Layer 3 of a small transformer language model trained on English Wikipedia (8 layers, counted from 0, width 128).
A neuron's activation on a vector x is GELU(weights . x + bias), where the dot is the dot product.
The model reads these tokens: "S" "i" "x" "p" "ence " "N"

The vector x that enters this layer's MLP at each token. A number n stands for (n - 128) times 0.027.
0 "S": 139, 80, 99, 210, 114, 125, 115, 166, 50, 192, 136, 129, 151, 176, 140, 83, 77, 175, 142, 127, 138, 111, 185, 102, 116, 115, 99, 173, 104, 158, 139, 120, 98, 151, 130, 166, 120, 171, 69, 126, 154, 121, 162, 96, 115, 111, 78, 238, 64, 70, 97, 79, 147, 148, 67, 130, 131, 59, 167, 123, 177, 163, 155, 143, 160, 159, 97, 132, 129, 157, 136, 151, 102, 81, 124, 82, 74, 107, 86, 154, 140, 135, 171, 153, 93, 114, 48, 93, 157, 212, 147, 40, 78, 86, 195, 148, 47, 133, 192, 131, 95, 120, 136, 102, 125, 134, 189, 118, 138, 172, 170, 115, 148, 133, 92, 141, 107, 105, 157, 118, 145, 148, 97, 129, 148, 223, 101, 115
1 "i": 46, 81, 107, 155, 130, 89, 230, 184, 91, 195, 124, 143, 189, 147, 154, 101, 149, 155, 141, 115, 136, 88, 139, 107, 92, 94, 118, 105, 132, 118, 109, 112, 109, 149, 89, 103, 147, 138, 96, 141, 130, 180, 138, 106, 146, 151, 8, 230, 68, 52, 102, 96, 142, 140, 129, 142, 145, 77, 176, 142, 169, 156, 210, 179, 198, 116, 89, 158, 93, 123, 181, 113, 137, 134, 24, 42, 55, 104, 138, 160, 97, 142, 161, 132, 114, 54, 107, 136, 150, 201, 140, 119, 54, 152, 173, 109, 127, 173, 224, 102, 77, 156, 156, 128, 140, 69, 94, 88, 151, 96, 120, 167, 102, 148, 78, 96, 113, 134, 158, 141, 176, 162, 92, 112, 188, 190, 110, 73
2 "x": 34, 140, 135, 205, 161, 106, 223, 175, 136, 175, 73, 105, 203, 103, 137, 110, 132, 175, 169, 139, 149, 122, 154, 122, 64, 105, 106, 124, 82, 117, 95, 124, 108, 127, 44, 127, 133, 199, 120, 136, 179, 160, 126, 57, 108, 149, 57, 226, 96, 71, 50, 89, 168, 153, 148, 119, 159, 73, 177, 111, 141, 166, 181, 169, 203, 122, 55, 69, 117, 166, 133, 99, 162, 96, 46, 109, 105, 122, 169, 161, 87, 82, 150, 147, 114, 91, 103, 99, 140, 185, 83, 127, 27, 138, 158, 109, 130, 170, 244, 197, 94, 119, 143, 127, 86, 78, 164, 99, 155, 122, 167, 149, 61, 111, 107, 99, 99, 118, 153, 102, 167, 162, 104, 123, 159, 133, 160, 119
3 "p": 30, 113, 117, 218, 118, 115, 203, 127, 82, 177, 54, 141, 124, 116, 138, 148, 163, 184, 124, 110, 206, 146, 148, 147, 87, 151, 92, 115, 137, 151, 118, 134, 112, 147, 95, 166, 147, 122, 115, 132, 197, 145, 165, 93, 48, 138, 32, 235, 74, 72, 92, 82, 155, 102, 164, 60, 131, 50, 203, 168, 149, 158, 222, 134, 191, 138, 47, 110, 135, 124, 134, 104, 162, 61, 24, 120, 93, 142, 175, 136, 131, 133, 142, 180, 131, 113, 94, 155, 108, 140, 71, 69, 77, 124, 155, 98, 77, 145, 234, 165, 109, 125, 123, 119, 67, 82, 154, 77, 130, 139, 151, 168, 99, 125, 96, 132, 124, 119, 142, 138, 144, 169, 98, 150, 167, 148, 155, 128
4 "ence ": 48, 126, 128, 193, 116, 121, 161, 161, 69, 194, 71, 127, 158, 171, 127, 143, 124, 186, 109, 123, 130, 100, 128, 84, 57, 149, 90, 97, 137, 162, 100, 164, 151, 136, 200, 133, 157, 181, 67, 132, 174, 212, 158, 120, 12, 178, 109, 245, 91, 121, 128, 99, 189, 143, 136, 131, 117, 40, 177, 144, 156, 120, 180, 170, 165, 106, 83, 129, 144, 81, 160, 120, 157, 116, 61, 92, 175, 152, 148, 123, 84, 172, 148, 126, 124, 71, 18, 132, 122, 204, 99, 91, 60, 165, 181, 109, 126, 144, 195, 147, 100, 83, 134, 101, 106, 112, 138, 93, 126, 158, 131, 123, 92, 131, 110, 125, 89, 113, 119, 118, 138, 166, 80, 153, 129, 121, 107, 94
5 "N": 75, 106, 118, 186, 153, 85, 134, 192, 44, 187, 110, 109, 155, 118, 143, 132, 121, 183, 122, 133, 168, 88, 127, 91, 83, 100, 65, 132, 114, 119, 123, 132, 131, 120, 114, 152, 126, 155, 105, 114, 157, 170, 143, 101, 74, 125, 78, 220, 74, 71, 62, 133, 143, 100, 123, 129, 136, 71, 191, 155, 200, 102, 223, 162, 209, 136, 58, 140, 177, 127, 164, 132, 88, 150, 23, 100, 131, 156, 141, 167, 128, 167, 148, 189, 115, 126, 90, 174, 137, 148, 85, 26, 60, 180, 141, 125, 89, 131, 172, 137, 53, 144, 218, 87, 141, 40, 162, 81, 123, 107, 158, 159, 133, 140, 117, 177, 142, 106, 106, 116, 103, 158, 106, 167, 125, 208, 81, 105

Each question shows the input weights of one neuron of the MLP. A number n stands for (n - 128) times 0.0056.

n59 (bias -0.056): 117, 88, 169, 119, 143, 112, 141, 116, 91, 140, 133, 122, 144, 115, 99, 113, 140, 123, 129, 130, 195, 161, 139, 151, 156, 139, 111, 103, 107, 146, 141, 139, 112, 128, 145, 171, 156, 104, 181, 123, 130, 114, 113, 128, 113, 128, 106, 63, 94, 140, 136, 146, 128, 125, 157, 138, 132, 87, 115, 159, 104, 185, 126, 124, 171, 133, 100, 115, 96, 129, 143, 123, 118, 115, 112, 88, 119, 136, 144, 90, 130, 64, 130, 133, 118, 173, 115, 152, 134, 104, 117, 119, 161, 88, 165, 164, 178, 55, 118, 167, 146, 122, 137, 185, 123, 127, 104, 92, 130, 192, 176, 75, 94, 148, 138, 101, 90, 139, 157, 120, 154, 120, 118, 110, 123, 127, 130, 158
On which token does it fire most? 3 "p"

n76 (bias -0.050): 114, 141, 122, 101, 125, 126, 114, 95, 146, 93, 87, 123, 132, 153, 137, 112, 134, 92, 123, 106, 135, 150, 156, 150, 75, 83, 143, 116, 194, 133, 122, 113, 75, 119, 125, 151, 162, 78, 120, 130, 158, 151, 171, 126, 118, 102, 138, 120, 136, 137, 116, 119, 95, 158, 143, 93, 143, 117, 114, 133, 130, 128, 90, 115, 133, 150, 106, 92, 212, 129, 146, 155, 99, 146, 137, 133, 137, 147, 132, 119, 159, 87, 77, 171, 162, 140, 110, 99, 107, 163, 85, 121, 142, 150, 166, 126, 135, 112, 137, 134, 152, 82, 108, 139, 112, 134, 172, 183, 114, 115, 154, 104, 115, 144, 193, 130, 113, 128, 164, 138, 99, 98, 106, 182, 123, 133, 124, 124
On which token does it fire most? 3 "p"

n452 (bias -0.032): 113, 154, 124, 133, 127, 166, 74, 101, 133, 106, 150, 122, 180, 120, 137, 145, 151, 91, 106, 129, 110, 152, 124, 142, 107, 149, 121, 84, 107, 116, 103, 147, 121, 120, 106, 90, 154, 139, 175, 114, 128, 121, 145, 119, 171, 136, 160, 104, 99, 124, 133, 137, 126, 125, 138, 171, 132, 129, 140, 145, 117, 142, 134, 128, 109, 125, 141, 143, 131, 117, 118, 106, 138, 113, 148, 135, 113, 133, 172, 165, 130, 132, 121, 91, 139, 120, 105, 138, 136, 119, 105, 147, 133, 96, 133, 143, 141, 155, 150, 144, 88, 144, 159, 102, 108, 117, 124, 89, 127, 120, 141, 117, 135, 135, 114, 91, 153, 127, 143, 151, 105, 105, 143, 106, 122, 186, 140, 95
On which token does it fire most? 2 "x"

n43 (bias -0.032): 120, 74, 110, 161, 164, 134, 127, 167, 97, 182, 107, 124, 127, 146, 167, 132, 126, 101, 111, 149, 117, 159, 127, 158, 154, 153, 136, 118, 122, 110, 138, 138, 133, 154, 150, 141, 105, 132, 120, 117, 127, 103, 119, 112, 125, 138, 135, 93, 126, 152, 54, 92, 162, 145, 193, 132, 135, 174, 134, 140, 108, 144, 132, 165, 112, 102, 153, 83, 88, 138, 130, 189, 113, 131, 134, 126, 109, 124, 141, 154, 155, 86, 114, 126, 75, 89, 117, 108, 143, 87, 120, 123, 146, 140, 128, 97, 153, 131, 139, 156, 175, 119, 167, 138, 102, 102, 99, 181, 124, 122, 115, 137, 91, 123, 168, 117, 99, 98, 116, 137, 132, 120, 140, 93, 80, 140, 104, 108
On which token does it fire most, and how strongly? 2 "x", at about 1.4

n12 (bias -0.045): 133, 112, 111, 106, 107, 136, 91, 101, 132, 89, 174, 131, 159, 160, 143, 133, 148, 163, 96, 133, 122, 139, 114, 106, 168, 123, 115, 135, 109, 105, 130, 140, 164, 131, 146, 137, 127, 113, 143, 103, 108, 138, 107, 113, 120, 127, 109, 139, 154, 112, 135, 146, 126, 93, 129, 122, 164, 127, 151, 123, 146, 130, 172, 109, 157, 131, 146, 134, 115, 86, 120, 125, 92, 125, 104, 180, 131, 102, 140, 91, 181, 119, 167, 128, 113, 150, 101, 193, 112, 145, 118, 111, 182, 96, 120, 161, 67, 90, 108, 164, 124, 109, 115, 115, 98, 117, 116, 134, 105, 146, 129, 139, 110, 136, 113, 124, 155, 131, 143, 116, 124, 144, 132, 126, 90, 107, 106, 124
On which token does it fire most? 5 "N"

n229 (bias -0.034): 180, 124, 107, 133, 140, 111, 86, 82, 106, 93, 188, 114, 125, 121, 145, 105, 151, 141, 101, 177, 139, 147, 147, 131, 134, 136, 121, 143, 125, 102, 108, 117, 113, 111, 130, 146, 145, 102, 117, 114, 146, 118, 139, 121, 135, 134, 143, 141, 146, 152, 136, 88, 134, 126, 116, 120, 108, 143, 118, 117, 120, 164, 156, 97, 103, 157, 71, 115, 143, 152, 140, 157, 116, 136, 133, 111, 105, 93, 106, 121, 98, 111, 141, 157, 182, 133, 116, 134, 122, 140, 117, 104, 150, 138, 94, 109, 175, 123, 159, 115, 111, 116, 151, 129, 184, 90, 120, 90, 135, 109, 127, 137, 137, 126, 128, 110, 154, 130, 81, 125, 174, 111, 157, 154, 76, 129, 107, 116
On which token does it fire most? 5 "N"

n319 (bias -0.029): 130, 101, 167, 152, 156, 131, 140, 78, 99, 99, 138, 169, 86, 131, 100, 147, 106, 140, 143, 143, 149, 149, 128, 140, 130, 153, 134, 131, 172, 111, 113, 111, 156, 110, 135, 143, 137, 136, 110, 84, 94, 124, 164, 183, 114, 119, 114, 137, 130, 168, 151, 142, 155, 123, 171, 108, 124, 149, 126, 140, 149, 127, 119, 80, 127, 101, 159, 110, 95, 150, 157, 163, 87, 132, 72, 98, 109, 102, 154, 158, 114, 61, 136, 96, 142, 183, 127, 136, 114, 118, 107, 74, 175, 126, 112, 83, 122, 116, 112, 139, 121, 100, 126, 136, 86, 137, 141, 103, 104, 89, 186, 150, 162, 125, 115, 131, 158, 72, 167, 76, 119, 140, 127, 121, 93, 117, 142, 149
On which token does it fire most, and how strongly? 3 "p", at about 1.2

n342 (bias -0.053): 128, 81, 150, 120, 143, 132, 112, 147, 91, 96, 124, 111, 126, 106, 129, 111, 103, 110, 99, 128, 134, 136, 96, 112, 138, 106, 148, 178, 123, 106, 131, 138, 99, 139, 107, 147, 136, 162, 92, 66, 120, 147, 125, 131, 87, 154, 117, 136, 115, 122, 147, 92, 96, 127, 120, 112, 150, 145, 99, 106, 115, 116, 118, 125, 135, 143, 116, 119, 100, 130, 148, 146, 132, 148, 174, 97, 132, 154, 129, 121, 173, 144, 90, 131, 168, 123, 94, 125, 107, 118, 169, 144, 182, 155, 169, 128, 147, 125, 111, 100, 136, 161, 145, 127, 101, 141, 141, 150, 166, 106, 160, 121, 131, 153, 172, 148, 117, 103, 139, 136, 115, 162, 131, 125, 137, 133, 119, 165
On which token does it fire most? 0 "S"

n204 (bias -0.039): 128, 98, 179, 119, 115, 126, 148, 113, 121, 134, 177, 160, 101, 127, 85, 95, 98, 105, 93, 118, 155, 108, 117, 142, 163, 112, 140, 132, 163, 154, 170, 148, 144, 43, 94, 146, 140, 104, 102, 149, 157, 148, 120, 160, 152, 140, 102, 170, 127, 126, 127, 176, 113, 147, 161, 104, 131, 146, 159, 162, 109, 164, 126, 120, 155, 127, 102, 71, 117, 138, 126, 153, 118, 159, 146, 103, 107, 101, 100, 123, 177, 79, 151, 129, 146, 107, 117, 133, 111, 97, 102, 158, 138, 150, 162, 172, 135, 150, 95, 122, 170, 128, 115, 105, 119, 127, 100, 116, 153, 120, 136, 157, 105, 144, 129, 107, 90, 154, 111, 148, 105, 102, 92, 141, 96, 96, 87, 138
On which token does it fire most? 1 "i"

n375 (bias -0.051): 130, 138, 125, 115, 104, 92, 152, 117, 96, 66, 138, 120, 140, 108, 89, 116, 164, 160, 171, 158, 126, 147, 170, 109, 77, 165, 157, 155, 164, 112, 119, 171, 82, 181, 156, 196, 130, 125, 111, 148, 144, 106, 124, 103, 138, 165, 122, 121, 130, 146, 150, 125, 106, 100, 112, 142, 92, 135, 137, 100, 130, 100, 127, 147, 105, 140, 130, 115, 130, 98, 187, 134, 134, 116, 147, 132, 142, 89, 110, 111, 127, 152, 136, 144, 123, 97, 134, 140, 137, 157, 106, 96, 150, 148, 126, 118, 110, 89, 85, 152, 123, 125, 164, 94, 90, 126, 134, 121, 128, 129, 133, 109, 121, 135, 143, 91, 118, 104, 118, 145, 149, 89, 119, 159, 127, 117, 169, 131
On which token does it fire most? 4 "ence "

n434 (bias -0.057): 157, 157, 79, 144, 133, 116, 158, 143, 142, 159, 114, 121, 152, 149, 131, 136, 137, 117, 181, 134, 128, 96, 122, 155, 114, 122, 152, 139, 108, 113, 125, 104, 128, 117, 137, 116, 142, 95, 130, 164, 138, 101, 76, 123, 154, 142, 68, 164, 125, 95, 99, 130, 78, 142, 99, 119, 128, 147, 93, 144, 72, 152, 116, 111, 115, 145, 119, 49, 96, 129, 71, 169, 146, 129, 145, 137, 175, 144, 99, 119, 133, 102, 93, 115, 122, 138, 120, 123, 168, 108, 145, 126, 154, 112, 132, 110, 105, 98, 104, 53, 157, 124, 134, 102, 152, 131, 182, 143, 145, 143, 112, 114, 106, 126, 105, 105, 113, 153, 124, 162, 187, 153, 152, 134, 118, 114, 123, 151
On which two tokens does it fire most, strongest first? 0 "S", 2 "x"